Layer 6 of a small transformer language model trained on English Wikipedia (10 layers, counted from 0, width 96).
A neuron's activation on a vector x is SiLU(gate . x) times (in . x), where the dot is the dot product.
The model reads these tokens: "7" "–" "22" "6" " |" " " "." "49" "0" " |"

The vector x that enters this layer's MLP at each token. A number n stands for (n - 128) times 0.016.
0 "7": 146, 143, 106, 103, 95, 125, 102, 117, 118, 188, 129, 119, 115, 100, 61, 143, 131, 142, 97, 149, 110, 161, 188, 94, 148, 119, 122, 94, 180, 178, 139, 118, 99, 93, 148, 170, 19, 77, 142, 116, 137, 167, 140, 115, 114, 108, 133, 135, 197, 94, 131, 128, 168, 124, 108, 86, 143, 128, 145, 135, 135, 98, 129, 126, 108, 98, 139, 141, 193, 145, 85, 162, 105, 132, 175, 140, 149, 77, 130, 170, 112, 158, 135, 137, 121, 119, 135, 107, 138, 160, 149, 104, 140, 147, 102, 166
1 "–": 111, 82, 122, 81, 116, 182, 129, 127, 166, 133, 122, 130, 125, 55, 127, 133, 93, 120, 136, 138, 160, 191, 106, 125, 157, 113, 99, 96, 177, 102, 167, 142, 111, 82, 190, 194, 120, 93, 143, 110, 137, 179, 185, 154, 43, 114, 137, 148, 157, 134, 101, 144, 189, 121, 141, 138, 171, 133, 180, 143, 177, 86, 97, 166, 140, 126, 143, 149, 178, 162, 103, 170, 160, 110, 194, 112, 78, 87, 85, 118, 97, 186, 140, 149, 121, 155, 152, 194, 133, 121, 112, 135, 97, 128, 103, 215
2 "22": 152, 134, 64, 127, 100, 147, 149, 118, 127, 182, 135, 95, 71, 61, 145, 102, 89, 143, 112, 200, 125, 178, 145, 153, 125, 120, 139, 105, 157, 130, 139, 154, 139, 125, 95, 191, 72, 120, 74, 149, 138, 189, 177, 103, 77, 102, 211, 151, 170, 177, 87, 55, 150, 109, 116, 84, 99, 123, 144, 147, 185, 117, 135, 155, 146, 127, 161, 154, 165, 181, 108, 181, 77, 77, 150, 133, 107, 97, 145, 139, 76, 187, 124, 106, 109, 135, 135, 111, 162, 126, 159, 123, 131, 181, 160, 138
3 "6": 118, 113, 88, 114, 59, 119, 114, 79, 86, 191, 149, 142, 69, 94, 101, 148, 175, 168, 105, 169, 78, 189, 185, 96, 151, 111, 121, 120, 134, 122, 138, 140, 137, 96, 139, 163, 21, 102, 114, 165, 146, 172, 131, 126, 107, 112, 157, 118, 156, 104, 121, 111, 173, 117, 126, 98, 121, 179, 141, 144, 169, 103, 150, 105, 115, 101, 149, 155, 149, 141, 105, 172, 117, 137, 158, 141, 123, 65, 129, 145, 108, 159, 119, 118, 116, 135, 123, 107, 149, 144, 149, 120, 146, 164, 132, 147
4 " |": 122, 128, 123, 109, 87, 137, 107, 116, 140, 146, 132, 112, 125, 132, 106, 138, 128, 157, 90, 111, 126, 182, 151, 164, 131, 131, 102, 108, 140, 96, 155, 134, 141, 123, 167, 154, 5, 109, 123, 128, 144, 118, 136, 139, 113, 136, 152, 119, 141, 96, 103, 153, 214, 129, 110, 113, 110, 142, 139, 155, 127, 113, 70, 141, 133, 126, 139, 113, 160, 161, 78, 125, 107, 76, 123, 153, 161, 134, 136, 112, 102, 131, 116, 105, 131, 145, 142, 136, 153, 139, 169, 129, 172, 122, 89, 219
5 " ": 136, 112, 114, 118, 129, 132, 103, 148, 206, 98, 121, 148, 99, 109, 84, 151, 113, 136, 86, 153, 162, 205, 160, 162, 133, 148, 66, 111, 174, 119, 167, 142, 96, 115, 153, 184, 119, 210, 110, 108, 160, 183, 176, 124, 102, 118, 136, 162, 158, 146, 93, 154, 178, 139, 136, 80, 95, 69, 187, 134, 107, 52, 111, 111, 128, 132, 171, 177, 156, 157, 78, 127, 113, 78, 202, 114, 92, 102, 127, 137, 99, 142, 122, 139, 173, 134, 140, 118, 81, 129, 101, 125, 105, 199, 72, 184
6 ".": 168, 116, 84, 36, 150, 93, 68, 116, 134, 125, 108, 119, 82, 129, 99, 129, 55, 67, 87, 195, 124, 135, 147, 165, 72, 134, 144, 128, 169, 136, 206, 144, 132, 103, 110, 158, 73, 101, 149, 108, 113, 116, 68, 158, 124, 116, 133, 125, 151, 182, 131, 120, 158, 122, 150, 153, 156, 67, 239, 109, 152, 121, 112, 124, 163, 124, 116, 117, 83, 145, 162, 136, 99, 40, 127, 132, 97, 106, 165, 106, 121, 153, 175, 121, 142, 137, 131, 184, 157, 153, 75, 109, 147, 144, 67, 183
7 "49": 174, 138, 104, 114, 158, 92, 140, 131, 107, 178, 125, 103, 95, 165, 109, 100, 111, 81, 107, 137, 114, 168, 178, 156, 137, 131, 181, 105, 201, 130, 97, 99, 115, 79, 100, 178, 93, 127, 52, 99, 123, 201, 114, 84, 112, 88, 169, 181, 204, 132, 87, 99, 87, 137, 129, 60, 100, 115, 157, 136, 221, 91, 120, 138, 60, 126, 162, 154, 117, 183, 139, 67, 108, 143, 169, 175, 97, 80, 163, 115, 83, 187, 126, 87, 156, 148, 139, 118, 137, 151, 66, 130, 130, 110, 93, 132
8 "0": 125, 145, 122, 118, 109, 94, 123, 74, 93, 208, 159, 135, 95, 164, 102, 118, 195, 132, 91, 133, 77, 206, 193, 111, 146, 80, 133, 141, 166, 106, 119, 124, 144, 62, 136, 159, 47, 98, 103, 137, 169, 160, 74, 99, 132, 87, 149, 141, 181, 103, 97, 163, 155, 131, 139, 56, 128, 154, 105, 103, 177, 87, 95, 111, 107, 108, 156, 174, 124, 146, 120, 119, 122, 147, 171, 159, 134, 83, 132, 119, 124, 155, 115, 115, 136, 108, 100, 118, 153, 155, 101, 148, 141, 124, 72, 145
9 " |": 129, 140, 130, 102, 103, 114, 130, 112, 142, 140, 129, 111, 140, 155, 90, 135, 136, 154, 89, 101, 136, 177, 150, 149, 144, 117, 103, 121, 170, 96, 138, 123, 160, 98, 144, 152, 12, 99, 110, 123, 160, 110, 103, 129, 127, 97, 147, 130, 150, 100, 89, 189, 201, 120, 123, 108, 116, 120, 129, 131, 135, 106, 60, 136, 120, 125, 143, 125, 155, 153, 74, 108, 106, 99, 130, 136, 176, 127, 130, 112, 96, 124, 139, 98, 123, 134, 147, 144, 152, 151, 160, 137, 173, 95, 77, 220

Each question shows the input weights of one neuron of the MLP. A number n stands for (n - 128) times 0.0099.

n81 gate: 136, 126, 139, 167, 124, 77, 126, 124, 133, 125, 163, 165, 120, 106, 102, 131, 132, 98, 130, 54, 121, 124, 104, 145, 100, 90, 129, 118, 168, 127, 79, 118, 129, 166, 111, 160, 103, 54, 86, 142, 133, 123, 159, 111, 173, 137, 113, 122, 98, 141, 113, 135, 109, 100, 133, 175, 164, 101, 44, 123, 87, 118, 75, 149, 123, 127, 127, 82, 80, 155, 164, 105, 100, 87, 135, 136, 163, 97, 126, 102, 116, 137, 140, 127, 131, 165, 152, 164, 145, 111, 89, 135, 136, 201, 124, 143
n81 in: 140, 127, 133, 111, 108, 151, 183, 122, 130, 69, 193, 191, 153, 141, 173, 159, 107, 112, 113, 72, 139, 124, 113, 112, 86, 142, 145, 91, 121, 126, 130, 107, 122, 84, 104, 182, 124, 128, 129, 126, 149, 116, 113, 134, 109, 136, 127, 175, 139, 133, 141, 105, 111, 51, 147, 150, 166, 92, 113, 159, 142, 129, 126, 119, 96, 143, 133, 89, 100, 134, 106, 107, 131, 121, 89, 115, 98, 109, 120, 159, 145, 115, 103, 119, 126, 116, 118, 154, 89, 98, 174, 116, 157, 118, 115, 147
On which token does it fire most, and how strongly? 3 "6", at about 0.44

n133 gate: 124, 137, 186, 173, 104, 127, 148, 153, 129, 129, 149, 145, 103, 135, 137, 171, 112, 159, 140, 142, 127, 131, 117, 85, 114, 140, 141, 98, 96, 129, 136, 152, 159, 154, 129, 152, 162, 141, 141, 137, 140, 150, 118, 100, 153, 132, 94, 150, 135, 152, 128, 147, 164, 111, 87, 116, 130, 161, 138, 129, 137, 123, 147, 172, 157, 136, 120, 128, 143, 94, 152, 122, 75, 113, 117, 107, 112, 150, 135, 161, 145, 152, 100, 124, 98, 83, 171, 149, 180, 110, 164, 111, 127, 180, 103, 119
n133 in: 127, 115, 119, 140, 147, 188, 106, 129, 134, 101, 155, 137, 114, 128, 104, 92, 174, 147, 153, 137, 122, 120, 98, 103, 120, 114, 154, 129, 170, 125, 160, 100, 134, 157, 116, 139, 135, 100, 133, 141, 135, 141, 119, 162, 120, 128, 106, 93, 158, 127, 153, 204, 116, 126, 145, 117, 122, 122, 89, 112, 144, 112, 128, 141, 138, 175, 133, 76, 90, 121, 146, 123, 72, 96, 131, 92, 89, 82, 99, 122, 109, 159, 129, 90, 130, 126, 124, 197, 149, 119, 174, 103, 121, 185, 114, 144
Which token does this neuron like most? 2 "22"

n43 gate: 150, 114, 141, 168, 85, 142, 134, 123, 129, 133, 164, 110, 118, 161, 151, 157, 141, 100, 91, 128, 159, 107, 92, 154, 133, 157, 120, 138, 105, 136, 126, 114, 77, 95, 93, 106, 189, 75, 147, 124, 158, 151, 113, 119, 118, 126, 120, 115, 142, 128, 106, 187, 169, 158, 73, 119, 165, 142, 144, 125, 144, 100, 134, 111, 167, 103, 116, 109, 126, 115, 130, 190, 84, 139, 175, 122, 143, 101, 128, 121, 158, 129, 78, 107, 90, 126, 122, 136, 161, 150, 124, 127, 84, 133, 145, 125
n43 in: 117, 95, 156, 145, 144, 142, 112, 105, 144, 128, 87, 137, 162, 107, 163, 87, 83, 150, 141, 103, 147, 108, 140, 130, 90, 145, 109, 163, 137, 137, 115, 147, 72, 127, 137, 136, 79, 150, 151, 134, 162, 127, 138, 97, 105, 124, 132, 156, 108, 126, 122, 134, 120, 93, 67, 164, 150, 117, 133, 134, 164, 145, 103, 114, 170, 135, 131, 139, 177, 148, 117, 122, 137, 148, 120, 177, 64, 151, 116, 92, 162, 124, 173, 85, 112, 123, 83, 169, 155, 105, 143, 152, 145, 133, 170, 102
On which token does it fire most, and how strongly? 1 "–", at about 1.3

n10 gate: 127, 137, 80, 169, 115, 119, 138, 114, 109, 88, 152, 130, 127, 83, 153, 159, 134, 128, 142, 165, 147, 83, 111, 150, 140, 157, 96, 119, 114, 124, 124, 155, 118, 171, 130, 132, 156, 112, 118, 109, 174, 131, 92, 67, 132, 151, 134, 162, 97, 150, 167, 127, 128, 161, 136, 103, 110, 104, 146, 113, 164, 173, 155, 125, 86, 140, 107, 66, 161, 111, 149, 148, 106, 94, 141, 158, 150, 94, 140, 133, 122, 149, 95, 129, 131, 160, 141, 115, 131, 75, 101, 201, 112, 131, 149, 184
n10 in: 112, 144, 130, 163, 139, 130, 116, 126, 141, 118, 166, 109, 130, 116, 101, 109, 113, 138, 128, 168, 132, 89, 116, 90, 105, 119, 136, 98, 135, 75, 153, 174, 79, 118, 146, 109, 97, 132, 86, 71, 114, 169, 163, 151, 190, 135, 149, 134, 148, 121, 126, 129, 160, 159, 93, 133, 124, 122, 103, 165, 122, 190, 119, 168, 70, 153, 100, 87, 104, 107, 144, 120, 104, 93, 142, 106, 115, 140, 165, 69, 169, 115, 121, 166, 109, 110, 125, 94, 112, 129, 128, 142, 93, 139, 132, 183
Its two highest activations, in order, are on tokens 2 "22", 8 "0"

n20 gate: 125, 159, 109, 78, 177, 161, 134, 140, 96, 147, 137, 111, 98, 176, 157, 156, 162, 157, 143, 164, 164, 122, 152, 126, 152, 137, 154, 154, 114, 150, 139, 110, 139, 151, 146, 111, 71, 105, 143, 164, 117, 116, 115, 123, 137, 184, 102, 141, 105, 136, 113, 130, 107, 130, 134, 146, 134, 126, 92, 116, 98, 89, 67, 147, 130, 163, 143, 131, 108, 174, 156, 138, 174, 99, 145, 147, 134, 130, 169, 151, 138, 88, 160, 177, 83, 150, 81, 138, 116, 135, 123, 107, 150, 148, 152, 119
n20 in: 101, 172, 102, 57, 127, 132, 137, 115, 131, 168, 112, 148, 153, 88, 159, 108, 156, 118, 136, 177, 135, 151, 124, 115, 154, 126, 138, 140, 113, 134, 111, 159, 67, 141, 131, 68, 115, 113, 111, 102, 117, 78, 117, 135, 115, 102, 143, 138, 129, 126, 213, 175, 158, 113, 169, 123, 131, 116, 119, 127, 101, 114, 142, 121, 112, 187, 135, 117, 88, 132, 143, 99, 65, 122, 153, 155, 92, 143, 158, 120, 136, 126, 132, 90, 93, 76, 123, 97, 156, 109, 161, 126, 128, 127, 116, 90
Its three highest activations, in order, are on tokens 1 "–", 5 " ", 6 "."

n243 gate: 182, 112, 100, 126, 147, 130, 85, 128, 150, 127, 161, 93, 99, 113, 144, 78, 97, 153, 89, 109, 155, 103, 130, 103, 130, 154, 146, 124, 105, 154, 139, 142, 133, 131, 134, 116, 136, 173, 95, 104, 72, 106, 162, 164, 99, 106, 100, 130, 93, 156, 95, 114, 135, 107, 92, 135, 111, 103, 100, 90, 138, 131, 138, 137, 149, 134, 145, 131, 133, 123, 138, 134, 119, 131, 81, 124, 129, 168, 97, 134, 105, 126, 127, 172, 118, 104, 181, 167, 109, 70, 173, 142, 109, 164, 134, 173
n243 in: 142, 100, 141, 111, 125, 116, 94, 120, 153, 169, 119, 118, 96, 155, 130, 103, 139, 117, 102, 128, 176, 144, 145, 153, 124, 113, 187, 103, 171, 123, 131, 198, 117, 125, 106, 118, 128, 125, 158, 102, 163, 71, 194, 154, 119, 142, 146, 144, 178, 162, 121, 112, 86, 120, 105, 65, 122, 178, 115, 89, 150, 142, 121, 172, 161, 111, 168, 132, 115, 127, 113, 125, 127, 103, 131, 136, 92, 94, 138, 106, 78, 99, 134, 96, 120, 163, 138, 188, 144, 86, 141, 128, 162, 74, 145, 143
Which token does this neuron like most? 2 "22"

n84 gate: 106, 128, 99, 160, 142, 110, 167, 88, 142, 145, 116, 124, 106, 156, 127, 148, 90, 152, 173, 142, 138, 135, 107, 134, 57, 123, 170, 183, 111, 131, 117, 157, 144, 74, 151, 142, 174, 111, 132, 161, 169, 108, 111, 146, 88, 138, 118, 156, 97, 125, 86, 126, 150, 158, 141, 182, 98, 99, 113, 122, 152, 150, 158, 153, 131, 156, 117, 161, 121, 156, 127, 175, 130, 120, 89, 156, 112, 100, 128, 132, 165, 136, 168, 127, 107, 136, 150, 101, 123, 77, 140, 93, 124, 112, 129, 152
n84 in: 98, 192, 123, 158, 100, 112, 169, 118, 145, 133, 120, 77, 101, 138, 149, 109, 102, 154, 151, 139, 168, 120, 154, 126, 110, 178, 100, 122, 133, 133, 117, 123, 134, 119, 164, 87, 134, 89, 158, 154, 130, 126, 155, 154, 138, 86, 126, 99, 149, 162, 91, 126, 132, 127, 114, 134, 175, 123, 166, 139, 122, 97, 130, 152, 99, 190, 101, 150, 147, 137, 128, 70, 101, 114, 143, 135, 145, 178, 171, 137, 119, 151, 140, 104, 140, 123, 149, 103, 130, 153, 119, 152, 71, 166, 142, 107
On which token does it fire most, and how strongly? 2 "22", at about 1

n19 gate: 146, 102, 126, 165, 115, 118, 139, 144, 121, 144, 145, 152, 141, 134, 97, 107, 85, 120, 167, 100, 131, 142, 151, 126, 129, 150, 126, 139, 121, 119, 103, 156, 123, 98, 172, 138, 99, 120, 160, 159, 129, 135, 179, 142, 133, 152, 105, 136, 116, 96, 168, 151, 106, 123, 55, 123, 106, 155, 130, 157, 137, 113, 150, 152, 68, 96, 139, 157, 80, 128, 101, 120, 112, 135, 100, 120, 113, 154, 133, 136, 92, 144, 142, 156, 90, 75, 125, 147, 136, 136, 195, 139, 107, 102, 142, 163
n19 in: 139, 141, 132, 122, 153, 135, 58, 100, 138, 137, 132, 97, 117, 131, 140, 152, 116, 134, 107, 142, 148, 136, 151, 203, 129, 129, 125, 141, 136, 94, 110, 140, 116, 134, 102, 156, 89, 137, 153, 121, 139, 121, 106, 122, 109, 182, 110, 126, 77, 136, 82, 77, 153, 120, 108, 136, 113, 137, 104, 112, 105, 137, 109, 191, 125, 113, 125, 97, 127, 104, 149, 101, 135, 129, 79, 125, 136, 108, 159, 123, 149, 142, 152, 205, 107, 124, 168, 115, 146, 158, 161, 138, 122, 85, 143, 119
On which token does it fire most, and how strongly? 4 " |", at about 1.9

n3 gate: 143, 130, 116, 142, 122, 122, 114, 121, 137, 85, 142, 93, 114, 95, 95, 134, 132, 178, 137, 119, 132, 96, 113, 119, 163, 105, 115, 99, 98, 104, 109, 167, 151, 154, 135, 129, 99, 151, 117, 161, 116, 161, 91, 174, 139, 146, 148, 140, 118, 63, 103, 104, 84, 94, 159, 138, 129, 114, 139, 111, 111, 119, 129, 137, 134, 161, 149, 104, 104, 127, 90, 107, 119, 156, 138, 125, 167, 138, 114, 110, 93, 124, 95, 89, 112, 134, 167, 153, 124, 160, 106, 117, 159, 97, 114, 136
n3 in: 115, 147, 167, 120, 171, 115, 141, 94, 165, 158, 146, 106, 126, 111, 114, 102, 126, 130, 133, 107, 112, 114, 140, 132, 141, 122, 165, 60, 147, 103, 133, 128, 126, 72, 146, 123, 130, 121, 79, 171, 122, 133, 116, 93, 115, 131, 126, 144, 130, 95, 157, 123, 85, 106, 159, 111, 128, 117, 132, 95, 66, 97, 127, 181, 96, 146, 91, 72, 131, 80, 133, 94, 131, 128, 136, 171, 144, 110, 122, 103, 163, 124, 162, 109, 145, 107, 162, 104, 159, 111, 122, 110, 157, 99, 163, 165
Which token does this neuron like most? 9 " |"

n210 gate: 185, 118, 108, 115, 125, 81, 113, 93, 107, 117, 156, 119, 140, 120, 152, 113, 126, 156, 146, 142, 208, 86, 25, 125, 98, 132, 115, 126, 100, 163, 77, 144, 138, 125, 160, 80, 57, 124, 161, 112, 58, 129, 189, 117, 105, 94, 101, 119, 105, 127, 120, 128, 142, 67, 76, 149, 153, 147, 141, 162, 117, 146, 99, 117, 163, 111, 115, 158, 102, 171, 153, 131, 137, 121, 101, 145, 118, 128, 105, 127, 137, 180, 109, 142, 113, 130, 116, 132, 128, 125, 133, 166, 95, 108, 136, 143
n210 in: 98, 160, 135, 151, 136, 111, 136, 158, 159, 145, 153, 138, 147, 188, 96, 134, 110, 62, 133, 107, 133, 161, 139, 141, 144, 131, 114, 123, 131, 141, 122, 112, 144, 128, 158, 154, 159, 136, 60, 97, 136, 130, 156, 108, 129, 93, 94, 100, 143, 88, 153, 135, 126, 165, 117, 154, 192, 132, 128, 158, 191, 136, 132, 96, 134, 88, 149, 147, 87, 196, 124, 88, 135, 167, 144, 182, 109, 147, 154, 111, 150, 81, 95, 108, 96, 115, 117, 124, 172, 102, 123, 159, 139, 188, 105, 140
Which token does this neuron like most? 3 "6"

n119 gate: 154, 121, 140, 146, 106, 113, 107, 121, 119, 102, 151, 76, 128, 141, 134, 101, 145, 182, 147, 114, 103, 116, 112, 164, 118, 210, 77, 121, 101, 160, 171, 134, 168, 147, 158, 127, 103, 105, 104, 142, 136, 148, 141, 104, 74, 147, 95, 152, 111, 72, 170, 82, 170, 163, 184, 166, 168, 104, 114, 112, 154, 119, 161, 127, 124, 102, 105, 138, 116, 152, 177, 136, 163, 122, 117, 140, 141, 127, 81, 113, 133, 125, 101, 122, 84, 72, 143, 139, 88, 139, 93, 114, 116, 99, 127, 117
n119 in: 138, 159, 105, 118, 126, 105, 95, 142, 141, 126, 38, 124, 136, 79, 145, 96, 157, 122, 137, 104, 119, 123, 158, 103, 128, 114, 154, 83, 112, 164, 137, 118, 137, 133, 69, 116, 154, 140, 161, 142, 136, 184, 99, 75, 199, 135, 112, 110, 160, 101, 171, 141, 153, 127, 160, 92, 152, 143, 146, 88, 178, 104, 108, 88, 140, 120, 110, 109, 105, 112, 135, 138, 165, 115, 149, 141, 103, 126, 90, 128, 185, 126, 136, 126, 104, 153, 102, 76, 104, 151, 112, 153, 124, 136, 155, 110
Its three highest activations, in order, are on tokens 9 " |", 2 "22", 5 " "